Layer 7 of a small transformer language model trained on English Wikipedia (16 layers, counted from 0, width 96).
A neuron's activation on a vector x is squared ReLU(weights . x), where the dot is the dot product.

Input weights of the MLP neurons that the questions are about. A number n stands for (n - 128) times 0.0058.
n10: 156, 135, 135, 114, 133, 157, 134, 163, 149, 171, 118, 107, 51, 116, 152, 145, 187, 123, 103, 122, 175, 136, 122, 81, 137, 122, 144, 75, 137, 129, 116, 136, 123, 188, 96, 133, 63, 139, 115, 95, 157, 88, 102, 110, 155, 109, 153, 119, 80, 168, 117, 122, 129, 73, 94, 152, 174, 67, 119, 90, 159, 105, 112, 122, 131, 185, 165, 110, 94, 128, 128, 114, 112, 109, 104, 155, 144, 118, 123, 120, 120, 98, 57, 166, 171, 132, 112, 141, 83, 111, 104, 136, 96, 151, 210, 124
n13: 73, 170, 127, 57, 124, 105, 179, 116, 196, 147, 94, 108, 167, 135, 174, 80, 119, 112, 88, 152, 156, 128, 135, 121, 85, 110, 111, 51, 87, 95, 178, 123, 160, 113, 155, 88, 97, 149, 126, 162, 43, 122, 165, 159, 165, 119, 130, 162, 98, 171, 157, 22, 160, 114, 132, 144, 103, 130, 82, 92, 133, 82, 44, 147, 146, 85, 105, 179, 109, 125, 43, 57, 101, 156, 101, 68, 135, 178, 83, 167, 194, 86, 147, 118, 167, 140, 97, 70, 170, 127, 124, 168, 81, 118, 106, 117
n40: 127, 79, 132, 153, 93, 176, 82, 105, 125, 83, 131, 157, 146, 202, 157, 124, 85, 144, 119, 169, 158, 127, 176, 83, 140, 105, 157, 123, 130, 168, 144, 149, 164, 93, 133, 88, 131, 127, 83, 148, 168, 119, 117, 130, 137, 160, 129, 136, 211, 133, 96, 130, 162, 108, 125, 7, 146, 139, 180, 114, 197, 136, 129, 177, 166, 175, 113, 112, 109, 94, 153, 65, 184, 90, 148, 108, 136, 140, 146, 82, 102, 100, 80, 117, 123, 109, 169, 100, 88, 102, 146, 69, 121, 154, 149, 120
n71: 173, 165, 176, 126, 145, 137, 165, 111, 187, 109, 192, 136, 116, 178, 95, 109, 123, 164, 87, 116, 120, 153, 115, 128, 141, 99, 157, 79, 98, 184, 109, 77, 72, 118, 147, 153, 104, 117, 135, 117, 109, 180, 134, 120, 168, 113, 177, 106, 115, 135, 158, 103, 140, 143, 151, 161, 135, 85, 187, 171, 102, 142, 86, 126, 122, 83, 131, 83, 133, 89, 155, 154, 137, 196, 93, 167, 125, 146, 105, 107, 210, 66, 130, 121, 92, 217, 184, 139, 143, 165, 77, 181, 94, 143, 157, 153
n77: 168, 143, 139, 78, 44, 138, 189, 69, 135, 119, 138, 94, 152, 160, 103, 96, 120, 133, 166, 119, 136, 168, 146, 127, 125, 122, 110, 166, 70, 133, 93, 136, 142, 128, 144, 88, 130, 79, 153, 180, 160, 161, 157, 129, 135, 207, 134, 195, 120, 106, 101, 112, 145, 141, 161, 116, 74, 123, 138, 109, 178, 177, 179, 125, 127, 155, 186, 83, 122, 102, 152, 112, 124, 109, 87, 134, 146, 156, 156, 145, 102, 133, 113, 164, 73, 134, 166, 84, 125, 133, 126, 78, 88, 127, 89, 155
n84: 145, 104, 143, 207, 202, 166, 124, 103, 149, 133, 182, 97, 159, 195, 99, 89, 149, 130, 141, 163, 126, 94, 172, 122, 167, 140, 119, 119, 155, 115, 182, 159, 128, 85, 123, 117, 125, 135, 164, 132, 138, 91, 198, 149, 128, 79, 96, 158, 124, 104, 30, 175, 172, 135, 167, 147, 103, 141, 98, 199, 124, 149, 139, 132, 132, 88, 53, 118, 155, 142, 84, 114, 121, 165, 137, 81, 143, 100, 153, 136, 97, 105, 118, 83, 176, 123, 34, 81, 131, 121, 141, 164, 142, 109, 130, 151
n86: 138, 68, 141, 66, 106, 150, 123, 125, 105, 91, 138, 186, 160, 170, 122, 101, 84, 137, 57, 172, 126, 163, 113, 174, 141, 163, 134, 65, 84, 156, 147, 78, 113, 46, 147, 118, 140, 140, 163, 144, 133, 116, 81, 159, 108, 117, 118, 173, 202, 136, 143, 106, 110, 114, 185, 104, 82, 167, 144, 173, 216, 107, 180, 113, 154, 155, 77, 145, 172, 131, 102, 135, 140, 82, 147, 82, 136, 72, 99, 99, 159, 107, 145, 135, 160, 114, 178, 111, 64, 119, 107, 136, 131, 124, 114, 63
n116: 171, 155, 128, 129, 102, 131, 160, 159, 122, 113, 148, 114, 100, 172, 78, 179, 154, 161, 100, 117, 124, 170, 122, 171, 152, 102, 89, 108, 92, 82, 152, 150, 58, 131, 175, 176, 133, 190, 109, 109, 122, 147, 102, 109, 198, 125, 183, 79, 182, 137, 138, 153, 110, 90, 169, 126, 135, 205, 122, 108, 161, 96, 145, 177, 175, 147, 136, 105, 153, 188, 127, 142, 124, 85, 160, 120, 87, 161, 119, 173, 173, 172, 93, 142, 186, 85, 132, 103, 120, 165, 104, 127, 50, 66, 170, 152
n141: 88, 136, 120, 75, 88, 109, 131, 165, 87, 68, 198, 112, 114, 127, 86, 131, 146, 143, 114, 142, 127, 88, 143, 104, 117, 103, 104, 119, 167, 176, 103, 173, 94, 187, 73, 85, 166, 150, 128, 91, 107, 87, 150, 103, 45, 119, 119, 124, 167, 183, 124, 119, 85, 116, 74, 123, 148, 53, 96, 158, 111, 123, 123, 137, 145, 167, 93, 96, 51, 152, 114, 172, 118, 95, 116, 183, 90, 76, 132, 111, 140, 172, 92, 80, 179, 165, 84, 125, 74, 111, 116, 82, 158, 92, 103, 145
n144: 125, 158, 141, 169, 112, 170, 111, 129, 96, 177, 131, 148, 137, 158, 182, 112, 119, 178, 176, 170, 113, 153, 158, 127, 111, 126, 106, 99, 109, 149, 189, 171, 68, 135, 139, 147, 95, 147, 137, 151, 147, 91, 96, 110, 109, 131, 126, 88, 151, 109, 116, 188, 164, 131, 150, 150, 168, 129, 234, 130, 111, 151, 154, 104, 151, 90, 149, 144, 150, 191, 214, 120, 197, 82, 166, 96, 140, 91, 117, 187, 70, 66, 163, 114, 145, 129, 181, 159, 123, 127, 114, 82, 75, 166, 199, 108
n215: 202, 166, 173, 147, 184, 181, 118, 132, 136, 173, 174, 101, 130, 135, 164, 136, 137, 170, 115, 70, 91, 93, 148, 161, 147, 139, 91, 160, 158, 122, 121, 94, 123, 125, 120, 42, 173, 112, 136, 132, 121, 145, 144, 188, 80, 108, 140, 120, 129, 148, 135, 87, 169, 100, 124, 109, 55, 104, 156, 73, 109, 132, 147, 159, 130, 61, 198, 129, 160, 196, 117, 57, 127, 110, 93, 104, 158, 122, 123, 162, 108, 192, 133, 145, 114, 146, 162, 94, 163, 121, 70, 90, 138, 78, 126, 127
n220: 96, 118, 86, 152, 133, 179, 166, 121, 154, 131, 201, 88, 179, 170, 91, 84, 87, 143, 135, 112, 179, 157, 166, 110, 75, 152, 122, 167, 119, 106, 122, 140, 116, 89, 152, 174, 179, 171, 149, 172, 89, 126, 85, 72, 107, 54, 122, 90, 198, 145, 80, 151, 123, 173, 114, 114, 118, 59, 70, 92, 164, 181, 131, 127, 160, 164, 123, 134, 167, 117, 166, 141, 150, 104, 112, 117, 127, 132, 104, 143, 173, 90, 138, 152, 108, 173, 71, 77, 72, 191, 114, 68, 156, 153, 132, 131
n223: 106, 107, 95, 120, 74, 64, 137, 157, 124, 95, 107, 151, 121, 105, 127, 133, 106, 142, 186, 229, 132, 92, 148, 174, 115, 123, 185, 144, 165, 127, 127, 159, 141, 81, 180, 118, 123, 133, 175, 132, 145, 169, 128, 83, 181, 156, 142, 86, 119, 128, 56, 74, 84, 211, 126, 71, 115, 130, 181, 157, 150, 50, 99, 169, 143, 165, 133, 164, 131, 98, 136, 134, 151, 185, 134, 139, 124, 116, 212, 123, 172, 173, 89, 135, 145, 161, 166, 106, 48, 169, 163, 179, 144, 107, 176, 189
n224: 35, 147, 94, 83, 186, 105, 186, 104, 105, 126, 133, 132, 89, 76, 143, 99, 60, 131, 162, 143, 112, 130, 150, 109, 131, 40, 141, 110, 139, 175, 129, 69, 149, 100, 73, 124, 118, 195, 156, 113, 78, 156, 151, 118, 132, 141, 65, 132, 111, 55, 124, 156, 61, 130, 131, 101, 126, 138, 174, 182, 67, 53, 113, 167, 90, 120, 75, 112, 106, 134, 122, 152, 113, 128, 111, 124, 110, 101, 161, 175, 119, 146, 133, 127, 131, 170, 97, 97, 136, 162, 148, 157, 117, 96, 71, 136
n225: 134, 65, 187, 136, 138, 122, 127, 84, 97, 151, 72, 173, 95, 128, 137, 132, 152, 156, 67, 128, 96, 96, 103, 64, 195, 105, 135, 105, 121, 183, 157, 146, 124, 152, 184, 73, 192, 185, 104, 161, 125, 173, 161, 141, 122, 113, 134, 166, 136, 102, 127, 200, 104, 122, 118, 105, 122, 41, 232, 115, 125, 148, 153, 63, 116, 133, 135, 132, 126, 171, 123, 138, 149, 95, 100, 163, 117, 127, 87, 163, 127, 152, 107, 62, 120, 126, 185, 146, 81, 133, 170, 108, 124, 100, 147, 138
n252: 88, 145, 147, 110, 120, 111, 66, 163, 106, 49, 107, 143, 152, 168, 94, 138, 143, 150, 134, 124, 86, 174, 152, 200, 134, 109, 114, 105, 122, 150, 120, 222, 107, 185, 129, 126, 155, 92, 69, 99, 182, 111, 64, 137, 50, 143, 109, 95, 168, 96, 40, 83, 107, 181, 183, 115, 154, 131, 109, 172, 133, 94, 113, 154, 181, 167, 160, 98, 222, 208, 139, 67, 126, 124, 104, 131, 130, 99, 135, 178, 76, 141, 164, 86, 182, 39, 94, 95, 143, 151, 195, 150, 138, 91, 152, 134
n272: 116, 156, 105, 153, 150, 142, 144, 155, 79, 110, 118, 103, 101, 115, 139, 149, 131, 136, 213, 66, 139, 221, 134, 154, 171, 91, 90, 88, 99, 107, 129, 156, 120, 162, 147, 138, 142, 180, 165, 123, 180, 92, 28, 116, 135, 156, 203, 122, 130, 155, 112, 166, 139, 116, 49, 140, 136, 86, 148, 105, 137, 184, 145, 172, 105, 75, 191, 133, 85, 146, 72, 141, 142, 94, 142, 130, 229, 153, 138, 107, 175, 106, 111, 173, 50, 146, 90, 154, 118, 174, 101, 146, 100, 97, 104, 145
n297: 104, 192, 170, 157, 92, 173, 101, 104, 74, 125, 120, 188, 159, 154, 209, 140, 84, 147, 117, 76, 191, 105, 90, 111, 129, 88, 156, 74, 76, 105, 162, 157, 135, 133, 151, 111, 127, 139, 163, 90, 178, 109, 133, 135, 185, 195, 190, 139, 145, 107, 84, 142, 153, 146, 188, 141, 108, 125, 216, 119, 168, 130, 90, 220, 183, 116, 183, 193, 82, 123, 129, 115, 172, 99, 36, 186, 77, 131, 98, 144, 132, 86, 112, 106, 129, 134, 121, 48, 137, 137, 130, 231, 122, 90, 191, 108
n346: 120, 159, 135, 143, 143, 180, 165, 118, 105, 138, 180, 112, 149, 141, 222, 20, 116, 135, 107, 129, 181, 107, 120, 111, 157, 131, 101, 109, 87, 162, 141, 171, 121, 173, 126, 177, 162, 119, 108, 42, 148, 70, 141, 77, 99, 50, 196, 157, 92, 161, 94, 106, 119, 134, 150, 157, 120, 133, 198, 125, 145, 131, 137, 116, 156, 142, 120, 93, 117, 130, 157, 169, 160, 146, 103, 110, 100, 128, 149, 41, 116, 91, 125, 95, 190, 160, 154, 125, 207, 128, 156, 147, 131, 127, 124, 152
n363: 114, 48, 120, 108, 181, 107, 116, 135, 84, 111, 157, 158, 93, 187, 104, 151, 131, 181, 146, 172, 143, 87, 140, 143, 190, 58, 96, 101, 138, 208, 92, 133, 150, 130, 102, 152, 137, 107, 105, 115, 124, 137, 122, 143, 132, 129, 138, 116, 82, 116, 120, 148, 83, 92, 84, 129, 202, 91, 162, 101, 150, 188, 139, 122, 95, 94, 118, 72, 145, 160, 166, 138, 166, 108, 134, 124, 189, 83, 109, 169, 117, 185, 68, 93, 193, 115, 152, 189, 88, 162, 99, 127, 90, 162, 140, 70
n373: 143, 97, 174, 139, 133, 128, 172, 142, 179, 105, 88, 165, 116, 99, 152, 143, 144, 187, 171, 142, 182, 168, 145, 109, 135, 95, 108, 85, 175, 161, 108, 110, 82, 119, 130, 107, 174, 159, 153, 117, 124, 131, 131, 104, 120, 184, 124, 179, 133, 35, 205, 135, 166, 142, 148, 123, 163, 128, 109, 32, 139, 101, 132, 87, 141, 144, 143, 129, 135, 145, 137, 51, 181, 164, 180, 158, 158, 168, 88, 95, 103, 123, 166, 102, 92, 154, 129, 117, 110, 108, 96, 107, 122, 105, 106, 58
n377: 118, 161, 163, 178, 104, 154, 161, 54, 156, 108, 117, 109, 167, 143, 105, 93, 140, 187, 118, 154, 181, 83, 192, 145, 156, 109, 162, 166, 97, 63, 133, 170, 136, 123, 162, 108, 189, 101, 142, 112, 145, 111, 120, 109, 76, 99, 98, 111, 184, 139, 141, 126, 198, 132, 70, 96, 109, 132, 114, 90, 135, 132, 179, 130, 119, 133, 212, 107, 133, 107, 124, 105, 169, 108, 135, 78, 191, 84, 101, 79, 151, 108, 113, 153, 109, 155, 154, 65, 99, 97, 93, 132, 67, 176, 156, 119
n380: 142, 115, 70, 103, 155, 196, 128, 119, 146, 137, 117, 143, 85, 133, 156, 190, 99, 100, 152, 193, 177, 48, 159, 132, 88, 81, 148, 78, 150, 106, 195, 154, 152, 151, 199, 97, 63, 157, 114, 111, 101, 142, 78, 123, 143, 141, 157, 176, 134, 108, 162, 48, 123, 87, 119, 156, 156, 138, 145, 74, 79, 170, 111, 172, 161, 137, 103, 185, 100, 186, 124, 117, 162, 83, 130, 137, 152, 71, 186, 156, 136, 184, 108, 85, 96, 127, 118, 105, 196, 128, 142, 103, 71, 67, 130, 114

Each question shows a token from some text and the vector x that enters the MLP there. A number n stands for (n - 128) times 0.03.

"p": 89, 144, 93, 139, 96, 72, 55, 186, 139, 134, 108, 137, 187, 96, 128, 138, 76, 128, 56, 68, 137, 124, 95, 142, 103, 130, 132, 184, 130, 120, 148, 108, 88, 136, 146, 166, 80, 133, 80, 91, 174, 152, 122, 139, 136, 159, 115, 98, 73, 114, 183, 157, 139, 98, 71, 146, 71, 150, 106, 118, 101, 133, 175, 128, 102, 117, 87, 95, 125, 190, 211, 161, 141, 180, 173, 140, 143, 129, 116, 76, 150, 134, 125, 131, 143, 147, 81, 106, 101, 101, 158, 93, 152, 119, 105, 180
Which of these neurons fires most? n141

"am": 71, 99, 114, 119, 67, 94, 53, 187, 120, 153, 90, 87, 170, 113, 188, 138, 58, 120, 80, 85, 85, 143, 90, 134, 125, 119, 134, 178, 132, 129, 148, 62, 83, 152, 159, 153, 47, 138, 103, 68, 164, 169, 104, 154, 127, 173, 98, 147, 59, 151, 124, 162, 173, 109, 127, 130, 99, 118, 73, 172, 112, 157, 187, 119, 127, 145, 84, 117, 101, 190, 176, 138, 139, 131, 130, 128, 162, 106, 131, 102, 120, 119, 116, 104, 134, 117, 128, 161, 138, 116, 165, 125, 147, 125, 113, 148
Which two neurons fire most, strongest first? n252, n144

"g": 65, 125, 92, 180, 116, 96, 71, 168, 150, 107, 112, 81, 150, 92, 147, 132, 94, 91, 70, 79, 93, 132, 68, 114, 104, 79, 130, 213, 118, 79, 118, 71, 123, 139, 167, 172, 95, 147, 106, 72, 161, 146, 149, 153, 151, 164, 81, 115, 73, 125, 188, 164, 158, 94, 114, 160, 121, 122, 107, 133, 110, 156, 190, 126, 121, 157, 95, 78, 118, 215, 157, 107, 137, 157, 127, 115, 157, 114, 137, 112, 134, 163, 153, 69, 136, 150, 115, 155, 117, 123, 154, 133, 137, 169, 129, 106
Which neuron fires most, and how strongly? n224, at about 0.36

"k": 90, 119, 111, 157, 129, 123, 39, 159, 142, 143, 105, 91, 148, 117, 144, 153, 99, 64, 88, 65, 116, 164, 108, 138, 117, 90, 140, 230, 102, 140, 137, 148, 120, 173, 185, 161, 40, 167, 127, 59, 131, 169, 145, 168, 151, 132, 91, 104, 101, 179, 172, 142, 132, 96, 108, 139, 109, 149, 82, 147, 137, 207, 187, 139, 112, 135, 78, 113, 130, 164, 175, 147, 144, 137, 119, 105, 148, 129, 126, 75, 128, 162, 140, 85, 115, 145, 132, 156, 129, 90, 166, 123, 146, 121, 115, 129
Which neuron fires most, and how strongly? n380, at about 1.1

"on": 114, 115, 108, 156, 109, 126, 40, 136, 151, 140, 105, 131, 177, 132, 155, 115, 78, 125, 109, 93, 111, 173, 90, 148, 82, 132, 134, 184, 139, 118, 130, 66, 108, 109, 172, 161, 36, 148, 119, 77, 151, 182, 152, 167, 157, 191, 114, 119, 109, 173, 193, 139, 175, 140, 117, 164, 125, 126, 110, 111, 115, 183, 202, 127, 91, 173, 68, 86, 115, 165, 163, 116, 130, 148, 148, 154, 157, 109, 123, 94, 133, 138, 145, 75, 86, 137, 80, 102, 137, 105, 66, 136, 145, 114, 103, 133
Which three neurons fire most, strongest first? n373, n380, n71

"of ": 108, 128, 123, 115, 93, 71, 55, 169, 147, 135, 101, 84, 197, 130, 162, 131, 94, 121, 105, 104, 104, 112, 81, 117, 117, 135, 126, 141, 129, 83, 139, 65, 89, 162, 139, 115, 71, 164, 102, 57, 198, 146, 125, 207, 175, 172, 101, 72, 72, 152, 171, 172, 151, 131, 77, 137, 80, 134, 105, 93, 142, 153, 216, 143, 80, 143, 102, 101, 109, 159, 161, 131, 159, 164, 128, 119, 133, 121, 111, 95, 106, 122, 155, 127, 96, 143, 112, 158, 148, 110, 143, 139, 168, 103, 110, 132
Which two neurons fire most, strongest first? n272, n215

"n": 109, 93, 99, 154, 115, 112, 71, 129, 144, 145, 94, 106, 185, 111, 176, 123, 80, 116, 102, 98, 125, 141, 84, 150, 84, 124, 119, 173, 154, 120, 116, 71, 96, 129, 185, 157, 33, 151, 128, 67, 167, 174, 133, 166, 134, 192, 114, 100, 89, 163, 189, 191, 146, 142, 124, 163, 112, 162, 114, 125, 89, 149, 214, 133, 128, 161, 76, 100, 122, 181, 151, 158, 142, 139, 152, 147, 157, 129, 121, 98, 122, 147, 138, 45, 92, 128, 78, 108, 102, 123, 106, 133, 130, 118, 129, 147
Which neuron fires most, and how strongly? n380, at about 1.4

"F": 112, 127, 116, 162, 80, 84, 90, 185, 161, 157, 115, 79, 168, 93, 153, 154, 77, 89, 113, 95, 144, 137, 87, 111, 133, 140, 152, 226, 117, 108, 144, 86, 132, 163, 166, 188, 76, 135, 118, 70, 160, 148, 136, 146, 121, 159, 115, 66, 80, 183, 149, 157, 145, 112, 128, 147, 100, 114, 103, 127, 155, 146, 218, 123, 96, 110, 105, 95, 127, 158, 195, 138, 133, 102, 128, 117, 175, 132, 92, 73, 116, 114, 102, 74, 130, 145, 84, 119, 127, 80, 161, 122, 163, 179, 123, 113
Which three neurons fire most, strongest first? n10, n346, n377

"an": 123, 105, 124, 158, 111, 96, 65, 158, 147, 117, 101, 106, 176, 105, 144, 98, 77, 76, 110, 71, 95, 147, 81, 173, 100, 98, 138, 220, 153, 98, 138, 81, 121, 195, 166, 132, 53, 123, 111, 48, 162, 159, 123, 171, 178, 171, 110, 119, 71, 137, 150, 136, 134, 121, 89, 171, 109, 163, 81, 164, 110, 129, 205, 129, 132, 134, 114, 64, 127, 173, 154, 144, 133, 142, 135, 130, 134, 124, 140, 90, 127, 142, 166, 73, 121, 131, 94, 121, 108, 111, 147, 98, 161, 156, 132, 135
Which of these neurons fires most? n252

"ow": 86, 103, 97, 99, 91, 114, 13, 167, 163, 129, 102, 96, 169, 124, 190, 133, 86, 113, 96, 57, 99, 162, 101, 158, 125, 130, 150, 228, 142, 120, 161, 104, 95, 140, 164, 153, 68, 149, 108, 50, 154, 163, 123, 164, 148, 151, 90, 110, 106, 183, 186, 191, 142, 134, 112, 139, 95, 140, 119, 131, 98, 156, 160, 123, 110, 119, 125, 112, 157, 143, 194, 111, 161, 117, 143, 91, 153, 139, 128, 90, 109, 111, 134, 89, 136, 113, 120, 169, 143, 94, 127, 127, 148, 155, 114, 128
Which neuron fires most, and how strongly? n144, at about 3.4

" ": 107, 135, 163, 134, 103, 108, 42, 156, 153, 121, 138, 78, 205, 140, 147, 153, 76, 109, 82, 95, 134, 127, 93, 125, 92, 116, 135, 179, 140, 115, 102, 85, 126, 160, 175, 131, 42, 141, 92, 47, 162, 146, 135, 179, 184, 147, 97, 48, 95, 155, 165, 173, 181, 146, 68, 125, 119, 146, 111, 119, 136, 155, 191, 126, 97, 136, 99, 100, 135, 153, 189, 135, 106, 131, 147, 115, 148, 122, 115, 89, 137, 109, 149, 126, 110, 144, 80, 133, 126, 77, 161, 136, 174, 127, 119, 116
Which of these neurons fires most? n40

"o": 94, 114, 153, 128, 94, 114, 76, 170, 165, 164, 105, 74, 178, 92, 160, 124, 86, 85, 73, 72, 98, 137, 69, 118, 105, 115, 156, 199, 155, 118, 132, 107, 135, 152, 164, 171, 67, 132, 89, 98, 162, 149, 138, 180, 177, 138, 72, 147, 108, 150, 166, 148, 195, 112, 143, 106, 98, 150, 94, 134, 126, 154, 179, 170, 100, 144, 124, 65, 130, 166, 186, 106, 128, 112, 152, 75, 160, 139, 127, 83, 137, 133, 169, 76, 123, 120, 109, 139, 138, 89, 142, 129, 153, 158, 63, 130
Which two neurons fire most, strongest first? n40, n215

"9 ": 107, 107, 127, 130, 84, 111, 39, 152, 157, 115, 111, 125, 163, 87, 143, 172, 68, 97, 103, 92, 149, 166, 85, 128, 110, 145, 161, 162, 129, 104, 132, 78, 91, 156, 169, 174, 47, 104, 113, 67, 149, 182, 156, 185, 134, 151, 86, 88, 65, 158, 167, 160, 143, 111, 68, 127, 128, 112, 133, 151, 149, 139, 221, 89, 83, 139, 116, 100, 108, 153, 172, 122, 98, 124, 149, 110, 171, 153, 117, 99, 137, 149, 136, 106, 151, 126, 90, 150, 134, 86, 174, 130, 147, 104, 91, 137
Which neuron fires most, and how strongly? n10, at about 0.031

"es ": 130, 113, 153, 121, 72, 103, 42, 175, 136, 147, 109, 87, 211, 139, 167, 144, 83, 124, 99, 103, 130, 146, 77, 122, 118, 111, 134, 169, 160, 118, 129, 84, 109, 157, 159, 128, 56, 156, 102, 42, 152, 156, 145, 177, 190, 157, 82, 59, 79, 152, 175, 154, 166, 151, 84, 140, 95, 112, 99, 107, 130, 156, 185, 159, 83, 148, 98, 78, 113, 155, 167, 137, 132, 139, 128, 128, 141, 124, 103, 94, 138, 105, 159, 134, 107, 155, 107, 160, 133, 83, 159, 166, 156, 126, 120, 125
Which three neurons fire most, strongest first? n71, n10, n297

"ir": 94, 71, 123, 117, 105, 100, 77, 153, 164, 133, 91, 113, 165, 116, 151, 100, 44, 96, 57, 40, 106, 163, 50, 115, 103, 141, 140, 201, 137, 117, 131, 101, 120, 173, 174, 113, 85, 145, 129, 63, 175, 165, 116, 170, 119, 131, 74, 111, 98, 118, 174, 146, 133, 123, 71, 112, 119, 129, 92, 146, 138, 138, 194, 122, 132, 115, 101, 85, 130, 148, 160, 125, 183, 105, 165, 132, 186, 122, 122, 107, 126, 132, 109, 61, 101, 122, 161, 153, 118, 102, 125, 123, 126, 167, 126, 115
Which neuron fires most, and how strongly? n225, at about 2.2

"s": 97, 90, 88, 152, 113, 90, 70, 147, 144, 161, 115, 112, 159, 116, 172, 132, 87, 130, 128, 74, 101, 132, 69, 144, 102, 140, 150, 209, 104, 127, 112, 79, 71, 127, 135, 155, 41, 173, 167, 95, 165, 196, 138, 167, 116, 129, 126, 105, 62, 155, 156, 171, 152, 136, 131, 131, 109, 147, 85, 152, 114, 163, 194, 172, 136, 151, 84, 81, 98, 136, 187, 107, 130, 159, 138, 79, 129, 122, 116, 110, 140, 137, 163, 60, 109, 147, 138, 117, 123, 74, 150, 134, 168, 150, 102, 160
Which of these neurons fires most? n224

"is ": 112, 104, 127, 149, 107, 78, 79, 161, 150, 152, 99, 104, 167, 139, 157, 159, 81, 112, 84, 123, 107, 148, 96, 129, 82, 108, 118, 159, 173, 104, 125, 110, 120, 123, 162, 124, 95, 134, 112, 33, 186, 175, 157, 165, 152, 156, 56, 72, 109, 169, 166, 153, 190, 174, 42, 155, 109, 127, 96, 100, 140, 137, 201, 152, 91, 130, 90, 95, 145, 210, 183, 131, 157, 145, 115, 117, 110, 121, 130, 92, 116, 104, 137, 152, 96, 174, 124, 141, 138, 91, 151, 117, 149, 129, 135, 151
Which three neurons fire most, strongest first? n377, n215, n144

". ": 114, 104, 144, 151, 78, 101, 60, 158, 143, 141, 122, 67, 221, 120, 147, 134, 84, 156, 86, 109, 141, 129, 78, 104, 108, 135, 109, 151, 171, 74, 136, 97, 111, 141, 189, 161, 80, 174, 115, 48, 152, 167, 140, 163, 157, 168, 78, 79, 55, 130, 134, 158, 187, 132, 93, 134, 98, 135, 102, 123, 116, 158, 180, 166, 106, 120, 113, 98, 136, 169, 179, 159, 152, 157, 120, 144, 110, 126, 103, 107, 107, 131, 145, 89, 97, 180, 78, 148, 101, 77, 150, 136, 148, 127, 137, 131
Which neuron fires most, and how strongly? n297, at about 1.3

"er": 62, 97, 117, 161, 125, 91, 42, 143, 125, 151, 124, 135, 182, 115, 149, 123, 86, 91, 70, 85, 94, 145, 84, 105, 150, 116, 150, 188, 133, 87, 179, 96, 151, 142, 180, 154, 47, 120, 123, 104, 158, 160, 148, 168, 181, 154, 108, 127, 94, 165, 170, 159, 149, 124, 87, 136, 107, 107, 73, 150, 107, 145, 239, 142, 97, 114, 87, 76, 101, 184, 177, 134, 128, 129, 138, 152, 129, 126, 134, 102, 126, 148, 110, 102, 130, 117, 108, 125, 91, 90, 112, 144, 164, 150, 146, 124
Which two neurons fire most, strongest first? n225, n84

"es": 80, 93, 122, 160, 99, 106, 54, 160, 157, 173, 97, 114, 209, 108, 147, 141, 99, 106, 103, 115, 80, 159, 94, 115, 99, 116, 132, 186, 143, 130, 122, 100, 123, 145, 162, 140, 67, 158, 138, 69, 160, 158, 125, 91, 163, 183, 109, 117, 85, 126, 220, 147, 153, 107, 122, 158, 85, 116, 91, 175, 94, 159, 211, 149, 142, 136, 109, 77, 142, 176, 171, 147, 141, 149, 114, 108, 132, 121, 106, 125, 120, 167, 156, 60, 106, 167, 85, 88, 106, 110, 142, 117, 143, 91, 112, 125
Which two neurons fire most, strongest first? n224, n373

"n ": 140, 87, 127, 103, 67, 87, 49, 140, 134, 139, 115, 83, 206, 125, 164, 144, 91, 110, 69, 112, 140, 144, 73, 103, 138, 137, 148, 184, 136, 110, 137, 82, 68, 166, 188, 137, 59, 162, 107, 73, 188, 159, 155, 174, 172, 153, 90, 97, 67, 130, 160, 161, 132, 153, 77, 128, 110, 123, 131, 108, 134, 159, 209, 135, 94, 150, 123, 80, 113, 141, 157, 153, 118, 149, 119, 128, 138, 113, 111, 81, 135, 117, 170, 112, 88, 136, 102, 150, 136, 114, 145, 146, 168, 130, 95, 102
Which of these neurons fires most? n225

"re": 122, 118, 128, 176, 110, 115, 49, 174, 179, 131, 105, 138, 203, 138, 161, 139, 73, 111, 77, 98, 100, 132, 95, 110, 100, 119, 150, 179, 186, 127, 157, 87, 119, 145, 186, 150, 75, 120, 114, 51, 173, 164, 135, 127, 161, 155, 75, 95, 67, 143, 145, 146, 157, 133, 98, 170, 91, 148, 74, 136, 115, 141, 199, 140, 100, 128, 76, 70, 134, 189, 175, 110, 141, 138, 145, 165, 142, 112, 128, 82, 151, 122, 112, 114, 121, 128, 119, 112, 97, 79, 113, 133, 168, 109, 132, 161
Which of these neurons fires most? n84

"iv": 69, 107, 92, 137, 67, 64, 91, 170, 152, 135, 97, 93, 169, 108, 177, 169, 65, 110, 79, 81, 121, 137, 95, 111, 98, 128, 154, 206, 148, 104, 121, 112, 62, 153, 177, 141, 91, 156, 106, 67, 173, 192, 146, 166, 109, 152, 79, 111, 104, 165, 177, 178, 147, 93, 96, 176, 85, 142, 108, 131, 121, 166, 193, 122, 120, 133, 84, 95, 113, 154, 144, 135, 120, 124, 153, 113, 183, 104, 129, 85, 123, 127, 149, 90, 114, 132, 87, 130, 142, 109, 144, 110, 116, 154, 138, 130
Which of these neurons fires most? n141

"ad": 74, 99, 92, 113, 91, 103, 59, 133, 154, 93, 107, 91, 166, 90, 171, 152, 73, 98, 67, 77, 116, 124, 91, 117, 126, 129, 148, 195, 118, 130, 167, 81, 131, 141, 218, 139, 62, 145, 121, 57, 172, 169, 116, 151, 140, 134, 108, 94, 81, 160, 162, 171, 134, 84, 87, 149, 104, 173, 82, 158, 148, 126, 172, 140, 115, 114, 56, 123, 130, 168, 151, 121, 164, 146, 145, 115, 167, 136, 116, 66, 147, 120, 152, 104, 92, 155, 88, 101, 112, 114, 134, 115, 126, 137, 139, 111
Which neuron fires most, and how strongly? n86, at about 1.5

"\n\n": 112, 105, 118, 146, 80, 107, 48, 157, 120, 133, 130, 70, 206, 140, 130, 147, 96, 134, 98, 113, 144, 131, 73, 115, 124, 125, 110, 151, 176, 84, 109, 81, 110, 148, 192, 157, 78, 175, 94, 59, 163, 165, 150, 165, 168, 164, 82, 63, 56, 145, 130, 149, 186, 121, 97, 145, 91, 138, 101, 124, 124, 152, 177, 153, 114, 152, 118, 124, 134, 183, 162, 135, 150, 147, 138, 142, 98, 109, 92, 106, 96, 120, 134, 81, 95, 173, 74, 154, 120, 63, 152, 140, 159, 133, 138, 146
Which two neurons fire most, strongest first? n297, n84

": ": 126, 106, 129, 141, 85, 105, 59, 157, 127, 149, 126, 82, 228, 144, 157, 149, 95, 112, 92, 75, 136, 137, 88, 121, 122, 144, 96, 162, 162, 96, 130, 89, 101, 167, 162, 153, 55, 144, 116, 48, 173, 144, 140, 170, 167, 162, 94, 65, 78, 164, 182, 158, 170, 153, 84, 132, 92, 111, 102, 124, 119, 140, 182, 151, 82, 137, 112, 95, 125, 163, 194, 144, 143, 141, 144, 133, 116, 125, 87, 69, 126, 144, 139, 97, 141, 158, 117, 143, 102, 73, 162, 138, 151, 134, 98, 135
Which of these neurons fires most? n141